Layer 7 of a small transformer language model trained on English Wikipedia (15 layers, counted from 0, width 96). Numbers have three digits each and are written without spaces.
In attention head 0, each number of a token's query or key is one row of weights dot the token's vector x. A token spreads its attention over itself and the tokens before it by the softmax of 0.177 times query dot key.
The model reads these tokens: "l" "an" "a" " M" "os" "s" "ia" "k" "ov" "a" " |" " R" "O" "U" " R" "u" "x" "and" "ra" " M" "ar" "in" " R" "O" "U" " D" "el" "ia" " S" "es" "c" "i"

Query weights of the head. A number n stands for (n - 500) times 0.0013.
q0: 643416454510697569519692434418753517251339517646562452420603717296275346615485502423109519426474787409577474417582460385657453299656547758718503629451644435415283234525644332658640766387415420360414513130722236473448243667591468377668618412536466315388616391720718355375368891342729591518
q1: 694469520567569351509577534648351537667628579566629506272426415522410478242559671277769071355492500287437682477519684678426129698724753013496229564210737694472621253279453433588622511516485276714415469444576495303597507431758626837564549389440553524904327530406534401352384856586381298594
q2: 120648450517844695554335443433388358731464460633347386446634484573564560464573822867450651664488527354107532705561625412395344556378495611456731630582684417430407413464334589631356428628440388623468243350333621847586657541077755439228183509432371615623581485690409404227477647508434644386
q3: 636482483761373604594423633371409283359285585683645500783444890357433540657648518502505531425245721501262619616524358485412401592450311753730423438527683506294652348539336350038573355345245698395694615422553722344421291331517418612501630565455673578142305691529616683462544583578510497462
q4: 464238621686499502880487703306482798666362599415226436586838490120397378521404537619334359304489450142444492359418565478451429571236405432318601382574751744523491847554505614524426546375502443833507515570518584489728393520575354585769403509198590463650539556740424623428737290318503560364
q5: 386646466274571446562495628602475288541243655558412624243577349576646522331685798460500614480805643417508589302367572450423560558710416575485628654535226466544606396629154379423278851645357471416628356481634358460403558612450492904719153551467594571281351464433256619328597518420503474747
q6: 249595273671698282292290540655538697366419442396397561755552565504611539101367489446495409689733642581507327422186301673243579638539398597485542462362697299387529641440580456514565584377831643302384363485489257582551572539549465590454734707462344421732579442442518484454483500436823619673
q7: 345066657795402568476501245589293504795609690549494749519544393491369629654576639650407545375560325539368510420690514613386514516662441436492639328486624517373462282548407510352578786613528509423436694457481272401315407423295376313527636506401450563378537620316773744653582539406352506588
q8: 385596273582469310334676705650340336443449454334837606482855603423617532578598775588486652619449677341294479644475554399609566221544667549381408291512498395562564361449641618513610931498527337376226479550470424371504472543458288574392409734348711593371833572181391226340770351432509347581
q9: 307693483392387441709448961296412582181750537684505247503415722390394239636301514425385600616873508444836640737397488571421401521391494650566837554457322410467433415465251646480468607632641612455386565487760445675630341221800551345569329430430175187701517380508448645520355598480439378350
q10: 340789671497366601320608468420721589684524508706510701481843400399565634606511367544567255380721247189455465595272227641607254359044538374531611632623335423907496704610342663586558327653316575445298406388612491478417547517567312471556215464444557527544254791304429579714297632549712365637
q11: 659505629370866518686579374867318320778460481408396636390300461496386434489707405575508293395420392168335774566338659588312411457633435584659397445624286573730537578556416565495505438464640539630427526723661494602451557381599454448235444584485584159631089500450391428692250628458378776651
q12: 331557635431627311655340355538788571495732497474662752293512579496088704393353513517515378272476843439710515539853478637388543419303298528424637239409430650566614643512735407342642664503725584295525198246667508229258791529243590608329685391707521635381390429489584472211508703532380305639
q13: 417411708521223388502443691075443807387303599732300820430491368463507562435562616331660491636309196613492378549356587525566701570607397705672402525556431382535570518447676625415551749559748527265669318368536473646654596549593696457448514308402352214298489494383467404452414858610605374333
q14: 537382437570641615796595348439491556799458247423593690609680332571440435609318379794409214743451430718552621425476411588447513674567785602284478380338643349673600367280640551556557486620505673502730294605521335371419480611443452547279379613399603273112301362554394438429742464432422654474
q15: 676625352334509497746472544568413359360272327665501215219469683538372527666492583448411544484737681417327407429437600550393556393346514846635394445726513410519534609491546718634406274464395474196645235570754511330477522654699608726425448555171698593501419357509563538647588548481421466470
q16: 458749689534406575261608508462673341582289481172625756579508460367503516414692724491401463470511372396630534479561701798682496698551697453311840342535279555349495414133437566656656233530334214284843219822668435279697642472657292346606517487647535382631427364369615262482616345504713230631
q17: 517498141598538542407606540521565427399259625318470334850390548359434438407393578386511450428499564316702602291723515623426426353215748458603609408648418795573745464597195382507512345740559648594423473644408274385707428555358560284461386305290747878634649390332340561607661769591701417693
q18: 518767245561769825326474478497706557490445599493469363452655493550625847612469510585387299542412362513408382490576574323351264297571505457412467565730331240598634733562344455463400677443619292470410768454635382231419310862447869468537503419497546471428568508346278490662808606657190551312
q19: 586689414763400417285513444438618434360538553627402277314467812619614680586541422609600488319321355494264483133274387497662732330285671853477218526284525881585704707757458485504364427790537243570195119561377444554624578540687256427525544801672577195522670452542656504406427676421475611582
q20: 638443464629686492728447466323333742291650425281782468431447262622568429317643613305608439303272436588420513583666288126791582412510331052455376768585127484478686340420696131861589561628570223559495550476546677483404510422490313525694536353686297223584964447477381581379514476751747768738
q21: 429587650530672528606401473317466598383370351587516604302543436657512352665731357564695559618723398359626421735573672753496459406568376428400653507537427471706517187482422642515464522473615721474615421396402398883297580618536193686447374389430745380328657635342284217349259486570661435345
q22: 314509385430455508363375485325416527551853351473377612341421566711491352292589593450451641406607543457425420348579433453404549564477303340421623542842574899635629478395703754651155470321639368496372422618299574277503537569854646604383529589437927327373319412328498535697450542586360534729
q23: 449587277120517026298542205231695437424311581504553420414566544355487437594532514344832855194531421461481672266611641758467758498555192596730484450581545553416548593748502673626192689397419546433211517447610607597325276450637738531452725563497500485490501369456485554588475546575642732539
q24: 485541520599554178384575456466540132684331419457451241724376643562587458639234454176786390510467446748279589652424459470455329669681615374353514695621494516787601515391480488495769589473376392466423562338550307548516702493452399397294590458628320546617404567688622571853410625546396468370
q25: 454467488667571203392683379410501592381403528576691739414540455488573649483563653388195526630585357426799635545486510591497614721268503299901601746393639410637499481518789611248740219463502697565583309286455344385258279427565362361667668728383404489446580425463468422695596475294228452591
q26: 835461733381440291839393777559642381623702322553446416475275245381714658607544440547442446364624661192473684537443524697606520319466511461522844500418533543709657185800488330306311326464449375356477598265508567483606496406899449610443481303151578535354616643481478554262446513497409603479
q27: 546536506588262532408296482431409513601446554487243567465552581672756384805315517713596595397608857607759476551557460332691343454463621506336675491495389443192743469312374690681306446704410638519422523426324335333738611079444910456478626719898417487497516555283399471171399203386450490571
q28: 564349243758472402680362654312549844153388310404150444626344547707589564478778813519569504506469367618435505647357745629681525490136408468418635406385476588420101611793305711411471621481584382563540436751746504690518427520305789600379372538612487512455530426324681541572482308217398487494
q29: 629434680592811600626607309373345338579639494380553625607562742528260326547342641316526688402299333594361699207543885431161376475413613532619321412335707466338481198416435507445638487568725636545495394348721636556305532235476761830497491426475589414547661648505548440274554250423750381420
q30: 745413463258471453305271609223618609331565711575563231447548469336465268656404347457615399395244511568702559605493580636644772600319649443360547565583682136399225310419525639446872576372886219544405441427410580354410434552648490532514406712694402736385624691502407356434694911554565425459
q31: 422694543698536416588333418637551400683482343397357350700434324373480468510468407457596408631473415432427491411295503652523444610448441499203856470617592432427611682593282940265443310389315710365430431172589591409518547494464271548385619549534590615628584339710665617645471782616415379645

Key weights of the head. A number n stands for (n - 500) times 0.0012.
k0: 582382571522669511538491476595462476691362611409583610480744605198543386468531546346632237709499528552579726498384836484430214441512762441420647450541495536372640430390474342659438529215667456476251531422651380365426640386550550218731751475399421475465514696364564387447506400569516444481
k1: 528484600528577389339470715563450299534129728282324401577616332358598624585551593578442572545509585645603650434268613505490555591547380641750467671361540196414766575677464675393679509507470607277504401493469316387645390558673486686747544380369570504283500480374327297650192744512480291653
k2: 312480694204438694616165452350644422429735339327625483445351496442521549636342526417481504673709577501294518482757528371404535479652262624551665575545769642203535637434695759619470764320357799283430445203440588583441514481573715492344415579670588565431593465500530462430418375294324526478
k3: 582477523620411461683671521488256453344394385442540593470511308499667568557343521575538629480278377533578501598471588375238395550473640426514796502659466651338554526339361609723622418435439521729473512464412618471200557584681447529456360513449576476378508659543534501261695535603473405431
k4: 545785421394488459615572464544496543348479341441434528652496409372461632671560676579253440590654517357635291349484729794447666424381372498480744529638595456297272502476719503379387519337807352533374651415434444508474519574572707608630443185333759510535478339402577395219380534427543484644
k5: 374303489422416328553338726617438192537736313283611355778462469400424635569436324445291579733573684582428633522454106770460370454496490644464683742714291807369596490668661377355415484462647365379477468551708290387394371755506528626436500426413372567311549342343480816502468654392535747539
k6: 429690724447558323366196612579421555285696560321499539622342507500301428343369479178643726821588472312588248471622699370284522564521509543638611512462275603467473625259552483308368460395458706721651539538482397268551602633557534470518678518687645422383445209503488469444549599554661596533
k7: 398555524450428301505477576578435271647758336603304435555535549651350337376602338614659574413479511625543642635474691555459635641571351367421578748532378578614376531533478510412406668505561269237421721341533578231396649218492563365672342465534631340639460611521671614440559396633444455302
k8: 254453682234781317397515472361634376468527574323469305567533412529616557330514522407664513605621443424492536732396506659611539413597346699458525463613350556435318608398489415522465300489558556662264707475638643523450412636419453376411643479197636628668569602647403732569482634487134319541
k9: 834350216443654316348522366404664686423635550532571622257378405560312437559405190474438477524621652467583752674701546483519689304458701299770693379544322579411501464774543165596542313399598492330581430483578717238458267422373621441536610441637529481488473565658487326471511657403504679377
k10: 386437415420433278684488773358655396491498494299560584311432523412355583712591377540556635374819629466609453458259125691643591530751567339487582491620473395440445452670512684462309754433704500592470746553369344739493688179538488466414329323557622551296397459496535580455269684697144396681
k11: 702424547297467773592599525742230159444105510582408664578553539543333384562616495408625796407666336449477531534468613641471588542532332565708509286372503490484483362503707495568264502639536677495521607519344472577321326544492469627498621456609647389517601451195411480568507370547418368703
k12: 701553500545584711505395583472434626235689610525424552530276510765542740435340300501588254483431539567646499621563513394549520507628586521586357334452640303476505665675365514602432128550505237269509494612521579453254375489533472462731620515683436602530249507575395563499790242792431246327
k13: 633644647574310215570568481392584817584553783576247725499484495351354497791606638508489438449623449497447559639497387437617504421429432355375317402405390610631644380503565554389477458485472462327701447617526541474312282516651628430282618189716341496451202709601548502565592653419392295694
k14: 380616765678563760525386498422488245519546350620468446423584495402567624573498568785574443714618354548459460402354454461467505455623719535290874430560428695588496285454403312343324373477557671458780469503410430441534387439219787555482267630253430574475390503494446515571490608621413393442
k15: 353505624455387528683426383620607461088446406585801197582531532559620582482351515392390444331593648449684532528573421399648453496510612479468579454497370362635663336635587727690400435567464404534479591493666438191595163542423402341428369453554496394533542604515511515583366434765413654667
k16: 557435419585258552287362549334472269812688383306222607530444302370595494493672498486616583433594461494694481533353785597581508511325269519280568494582590714411395582587621636496418443385499465780594826513666419693538254525422251341893314345622491390635405331459664568359356392587448445680
k17: 630534273562597500588479621292887473449469558536618604636385464485611410623630505434320479598360680765530825437440544508584337367396597431411668553328446625463212465271274673526355387698427431592554290671555406361479381321511221772477626607638592743418675463580435285411618417543314415463
k18: 638470330511455428608750362441453369562460597668446210177442606611413552734519616388611420582460487589452316427355534104604313598526704530507476661564733516560230499328701470381554430687544270348301478504653482499323383501479621485454630645545548416594511512636469505382475605281590649638
k19: 358694537230484614447601689190533505270644536482631359503457343203523386468504789560795550303548513484680743393331452809403447529563746568638424614664479489665499302397561578222343524684331609408476327293437362550380554688587419555454463453619564615782535264415510575404282389396667416674
k20: 716449720475659528612557291587437519583333616538354670321799586419341554636520639464356304419302270519533451121395443478506647785539513414427230584589501437281813735163336361617659334825495343716544355592431458568261470544309368479625402758508486720794419577495466452796211385395597618491
k21: 476318463336711420588234359438498646492536278517566447398353354449452391625484430366659670462587745583353514760515567578583682417490338560333565421394568731690813493457597604593392391336749493561582477460572449784442499546690566593284679318183646486127408508428497404568304433586544673317
k22: 412480437594687420545548604515300525528794545369404565644223668611403487470732478661560365486428325424590491486564650224470532684556195420412327212692317600417597384442539348761445587731670676358399660584622647345480424456429617694207563241666323734357553421272463464536547387704632538454
k23: 611464368498651324470597299795230575580258584636601505456290743402271339409539479297433370519454513650505629486687453479326573397271178557556346719533429489426505897714634487794204402468349612546360810655538827657566502467490507473336680408486368448556407360451499638478549522693613465571
k24: 464508396632366567633326615410333345662629534461751398493614563438681513589560653435714285495576305551168531541687375597310489570334686557562616408691541305500395433452655485512581524410385460521590212352396492432404607491390571508602507413251837626441363535516534471528629461740273623623
k25: 600447456552406402419233527385605671681682338676618548582668320455389639291423568476520413550516446636398489703556607688243612479561667291555652580512594436480376367635361598367279374646673606548255558538530219529541251602610606509543366533343452568636517449475569421507446662581154436569
k26: 734350303505255500622428755399487561257554401478469325540364461674412352561631198440569176513164391675803568463827540505721395309563528788607577492359226615527554612537652214533610542487913346448523695454424626392409645718449529432315674370433505201450529419440383601789571671519388486341
k27: 344533569631539594265406306349445638555711400650405678607372300476794435556374404546388509476739812453594404338369531635409448305425390637528540419644518490508426474514487329487546663605273584351556596443417462494289703663527461244461443605704633353398587532464772639715489475483345525389
k28: 295413449661485518546558621390786484191550741706400484508219541521797538549624475352451509501458468462682603482691509708437390339499346137717518335395635620505820700588345458577451622480399384559224530228564554585599171512434586428468433756426544412397319406561728617477465357702480539529
k29: 604549645646575437630383300560592416529594363443252647360658640564577428586588453372251391367583686495451620499453971537423408376334527533562530626283441328554709294661367794415214661553520508503576517498496343735286534617494435542462335406344509692701421614649363703251454375162538365794
k30: 536651376612596495767549542384460293430527689527606481383418285485372691385093638395386460649395243728525721610465685361441531280554697444403342611304453566431509391547455446424594514620664795568631307404684479741426667351449301328571541455347471537413561549391562404476645897407482419567
k31: 605350381540276367514217733356483585367619404257634561424361511478405542454738604525515556655626684781650619596398502520310694160857390562521523388553672340337496407532578447524409602488372447325463683428467821429306263514547421543235571519413539451505486457519424451618677463720610607491

The vector x that enters this layer's attention at each token. A number n stands for (n - 500) times 0.0095.
0 "l": 430479666402504653552503644378639405516578448356467367531529377407515494548579650538467590587619745686474461247535395684285642535425453417473568595544562332558489362435635607320434511216436613629592689467349293578438442491560574437539390398637409558483643383483521541470230514534327667605
1 "an": 190618475422403640526402490510589372523569461350538389483515465237569512485469625580413589521638593640462372381494433828477717443492464513581602671496470618375438340531595603236507658485544417516497579410434103562555397540627573518577313459539637578556472381528515495489203554545399586745
2 "a": 301570453357394587577431461442540375608495417263541400533573337361466397481437742531471583468664517589460363475546391922420530530485531422537627713519585564457469335565606651285383707489590476552473570336395217575492299541584562543521329425555640597511566430635565553430322549611431476750
3 " M": 309484540375472615527475586440642403510496377199590584556634355293558488493638697493417605545634612707391460521451329755424635463618509492478536708425477567436476366493556588213414687451405464508528612413466313605625327435592540461555329462481547537494466319624531520449281609526360552767
4 "os": 301536483515563573548240494342556292575458400310521545578438437172381453505511614504493550487748583615518443595493300719484639490457647511566499675514527494350474428483622636294406712404488466534596489426515278576482373532592541604595334504421588577476558510547481599500168592592375486852
5 "s": 285503508395526631552291484551574266450522396286642501562537339206458507559496648604512523420821552621500463502463343718443582551481573522570542642560573456560423432541567594291442681455495562558515587424460224545585336625588476565470392351479623501495444387528461593490219577553348436868
6 "ia": 280513493359465599508372490404526273619597477292561492559503316320473439534455659557540558534638569620431426404481384861464565574475516446519649744554509559458471426553539705292403696509528511538588563366469268568480243511642554641478424451493591449475536392645494526448302544596282391827
7 "k": 297473527344434524623350505408477320581601390348539522536711305337481462426534671470403499531727511601551457525459343776514621525497488492481538701447568600423503451494634583202416674543501516538520567334492316587469426578551624595584336443554609562450442260605481495524274675550209509806
8 "ov": 256494552316479545551443506398559301615584327361494423586514297380517487480534758521419574577635481499566411570421325734482576417602452474508511586519502546457469457529582622153508596523573429557586629392552345533617382434626618571566305569501710561457512375535582443555202629543186502795
9 "a": 277575500378386571568362481385586384632513375306536414537550350356403447488468707577531506459697417515508405477505362929434582516525505428463566775527562615537467390546603674261353728555585516522457529364429321562506274499593604500465386455514663535499538373595566525470325574648344488757
10 " |": 372440534401434655409369503493554338593625340212541550554584348258476462478570688467426683636730467614417515449486439775410647509543569463488521692564508584505440368459593580280440685392475461510532625386398320506469309514632571482512422516556621455470573457583602514476229610497268576785
11 " R": 289488512378529522494354585403574339559533458149557508616582317189444380530649650511400574535728618642374526483372304721463494390618534530499509670526533501476495440491634527215453722432460560485532601412422313572584347457639613467604366474560609491574496436551545568462361602624386507718
12 "O": 259523553464367536463381592318652331590488418209524476449591413250583461478510602552558681578684619638381439510487293834558575436559536487601527699578559473381540358539557627188453700450555512430604567511476313551553312513547472576473433352521582502456488375488660543436309605577426431683
13 "U": 296476634461453486465290594288647304573491437282514462462613397286509416537544489504564743534683526669529421471509368837553598467631563501578678669516462529407439309575560630292462630487500444377559581477436288547490319550462556607555339548491612506468543379533646596489210562593364384673
14 " R": 300466494403533508480380641437633328581604469191553496611625340287429342529635607527435593524705599664388535537393231754452540360620580510542545692454498512514469397571611520217409712488453550456509561418439319608520329478652617449581341423522622472567477454566559582476329559533371479692
15 "u": 276532570558303476514318620402676372579601402324635422551557399285451456539532576466544559430653591557475398624414281776424645392588515442577524645566532539466399382593541635314442665479565397512629555491367237581629405475586559551506349399590660540439440476617642554349296630486295423735
16 "x": 307603528465323553545407616472565312599568410348556417676504303248543479592436604547524583509786534601423475658514301773515640453548541507515456610402469549564478372630559597123476646438535475464432580515504334577557257566628639427506370336471639441491495498568518544448277498452345505790
17 "and": 291460510457445562608333643470565407554527392369454430435511321326417543476484658481459535507678492546459479637403395849479617501504571446629523684625485679468451377531638685220425778400584414437575535406427299644589434478634702544531362421524668480425426306535493546462276642541286415681
18 "ra": 270538535358352520582378516320565309585520375319598448544488379265456544594555638515498589467596444585568458539464363880425630527494578440501653680615600575527458469593655630363445763533620525491498629327413329544420213520542579525452332477477603545433483347627512587402314560551330448699
19 " M": 278459524360462565515407623431646399511534347222596585576586341296520500489655647512455586578629591657404508554431304785438675422656505496464560710445442588462464381548560623207367701458448497450493632415474383599625333432577541467528357433461573498476445316609526543472334615521350550764
20 "ar": 313579534457537526577223535346590337530535410316635508538590472190407464512447538476522603576624612575481448570445354798425706419522448424470640700439594613433456422616637646358416688425492530438630465407464215464611312425543494552547354406448640532521515395495556623508260588594317614723
21 "in": 311553439414528529549284576418642277560520298315666405551482312294513439509539698618463642625698684544445402585444336826514653459444449494553555603460510609433462374437621612342440684586592436438546573459509266593583354521651549494538340375388561479404482502530587508433233613553367538692
22 " R": 253464476372545512517327629409595366520587419176594490613555328287422387522642632527428586577723616645399560538420297789453556372589568526497544668468506503512455411568631548223434726472466537433516578407442355609552266471617629432565334451495578513567477493562534559473321622586381494672
23 "O": 225518524468359502483363605324652354578541404230544451450571418304562488466519611569568684606689599624384457565505290865549614425562552471613546705568528482392509363590553631194433687456572503397577573497488373547539263506546486554435419342492552503450484411487651556449312631563405423646
24 "U": 269471607461448464477271610290641337571529432276523449478586386299488428528561482517581736555686526662528440509526371859536625455642564491587691676525440533406429319602562632299439618475518447361533581471435332537493291544462562593532347525479591499464550398523640599489227587596339398643
25 " D": 297505578436496489497341708476651367581686425178515426536601298304443395466555613523425606555660567665448543505380268839527626441645545532566554640503528584466461326620573499365358716510485525408486616424399400600502319424575561473524402363457576478479466387597591546431349560472373553770
26 "el": 328488544468442508679366651480545260632640475306597468585503361228410363492516496458582624514664530598449560568460276875535595264498494441492671531531449511417438419511639610243448678541441524417430582490441226555536464626572558530400395425556607501460498515661583624421371631442280497737
27 "ia": 264509448372444591497379584418536280641671480302514458593462343376471460549449587547577556563621554611452472477566374973483579473534499429552697701562483602494421410658520677298335721478533460482509570348479294561458251519631556584472408406492610441441501396624533571469366542562297363717
28 " S": 267477491416509529525336652473618363584606386226511517613550299291488469460633576487411609497751591640456544517512263747462647448694575511505587712435537623477426394533570566298390744365537538437502644414518377545507259545513464591475313425512517494480464420587508584490330575532346443726
29 "es": 298527531418429579549333602414527344559648405251524568643466251315386463524455535519475602556704599640508514556494386743423648490649576480564646682578480577417497376524572625278396712429556508498536558488454277489502341537659464638387352359546533407422520407441504741428282548532462363765
30 "c": 282465577317466552522290663408553371523620412274593495594500252412552584552556520531402605465656534570505567561416437805562646520514525599643588656529444588526339432478605612291450634398577550426502606362408276500561437448591529643401357356550552464417444322489611679434282503556269502802
31 "i": 315437436324420520553248590467592422598648394374623456664465470387473476432529582532554630559609570571392477466369351875385631517577551493469613684495455675469435459572585599248346677506594503517510595346479297614461348461611560661532356356573651398370458442486566555419331518617309404787

Token 21 "in".
Which token does it look at most, and with what share of its attention? 20 "ar", with about 50%

Token 5 "s".
To which token does it give the most attention? 4 "os"

Token 23 "O".
To which token does it give the most attention? 23 "O"

Token 19 " M".
To which token does it give the most attention? 19 " M"

Token 24 "U".
Which token does it look at most, and with what share of its attention? 22 " R", with about 40%

Token 17 "and".
Which two tokens does it look at most, in order? 16 "x", 17 "and"

Token 4 "os".
Which two tokens does it look at most, in order? 4 "os", 3 " M"

Token 15 "u".
To which token does it give the most attention? 14 " R"

Token 25 " D".
Which token does it look at most, and with what share of its attention? 25 " D", with about 60%

Token 14 " R".
Which token does it look at most, and with what share of its attention? 14 " R", with about 60%

Token 7 "k".
To which token does it give the most attention? 7 "k"

Token 18 "ra".
Which token does it look at most, and with what share of its attention? 17 "and", with about 40%

Token 10 " |".
To which token does it give the most attention? 10 " |"

Token 22 " R".
Which token does it look at most, and with what share of its attention? 22 " R", with about 50%

Token 12 "O".
Which two tokens does it look at most, in order? 11 " R", 12 "O"

Token 31 "i".
To which token does it give the most attention? 29 "es"

Token 16 "x".
To which token does it give the most attention? 14 " R"

Token 9 "a".
To which token does it give the most attention? 9 "a"

Token 20 "ar".
Which two tokens does it look at most, in order? 20 "ar", 19 " M"

Token 13 "U".
Which token does it look at most, and with what share of its attention? 11 " R", with about 50%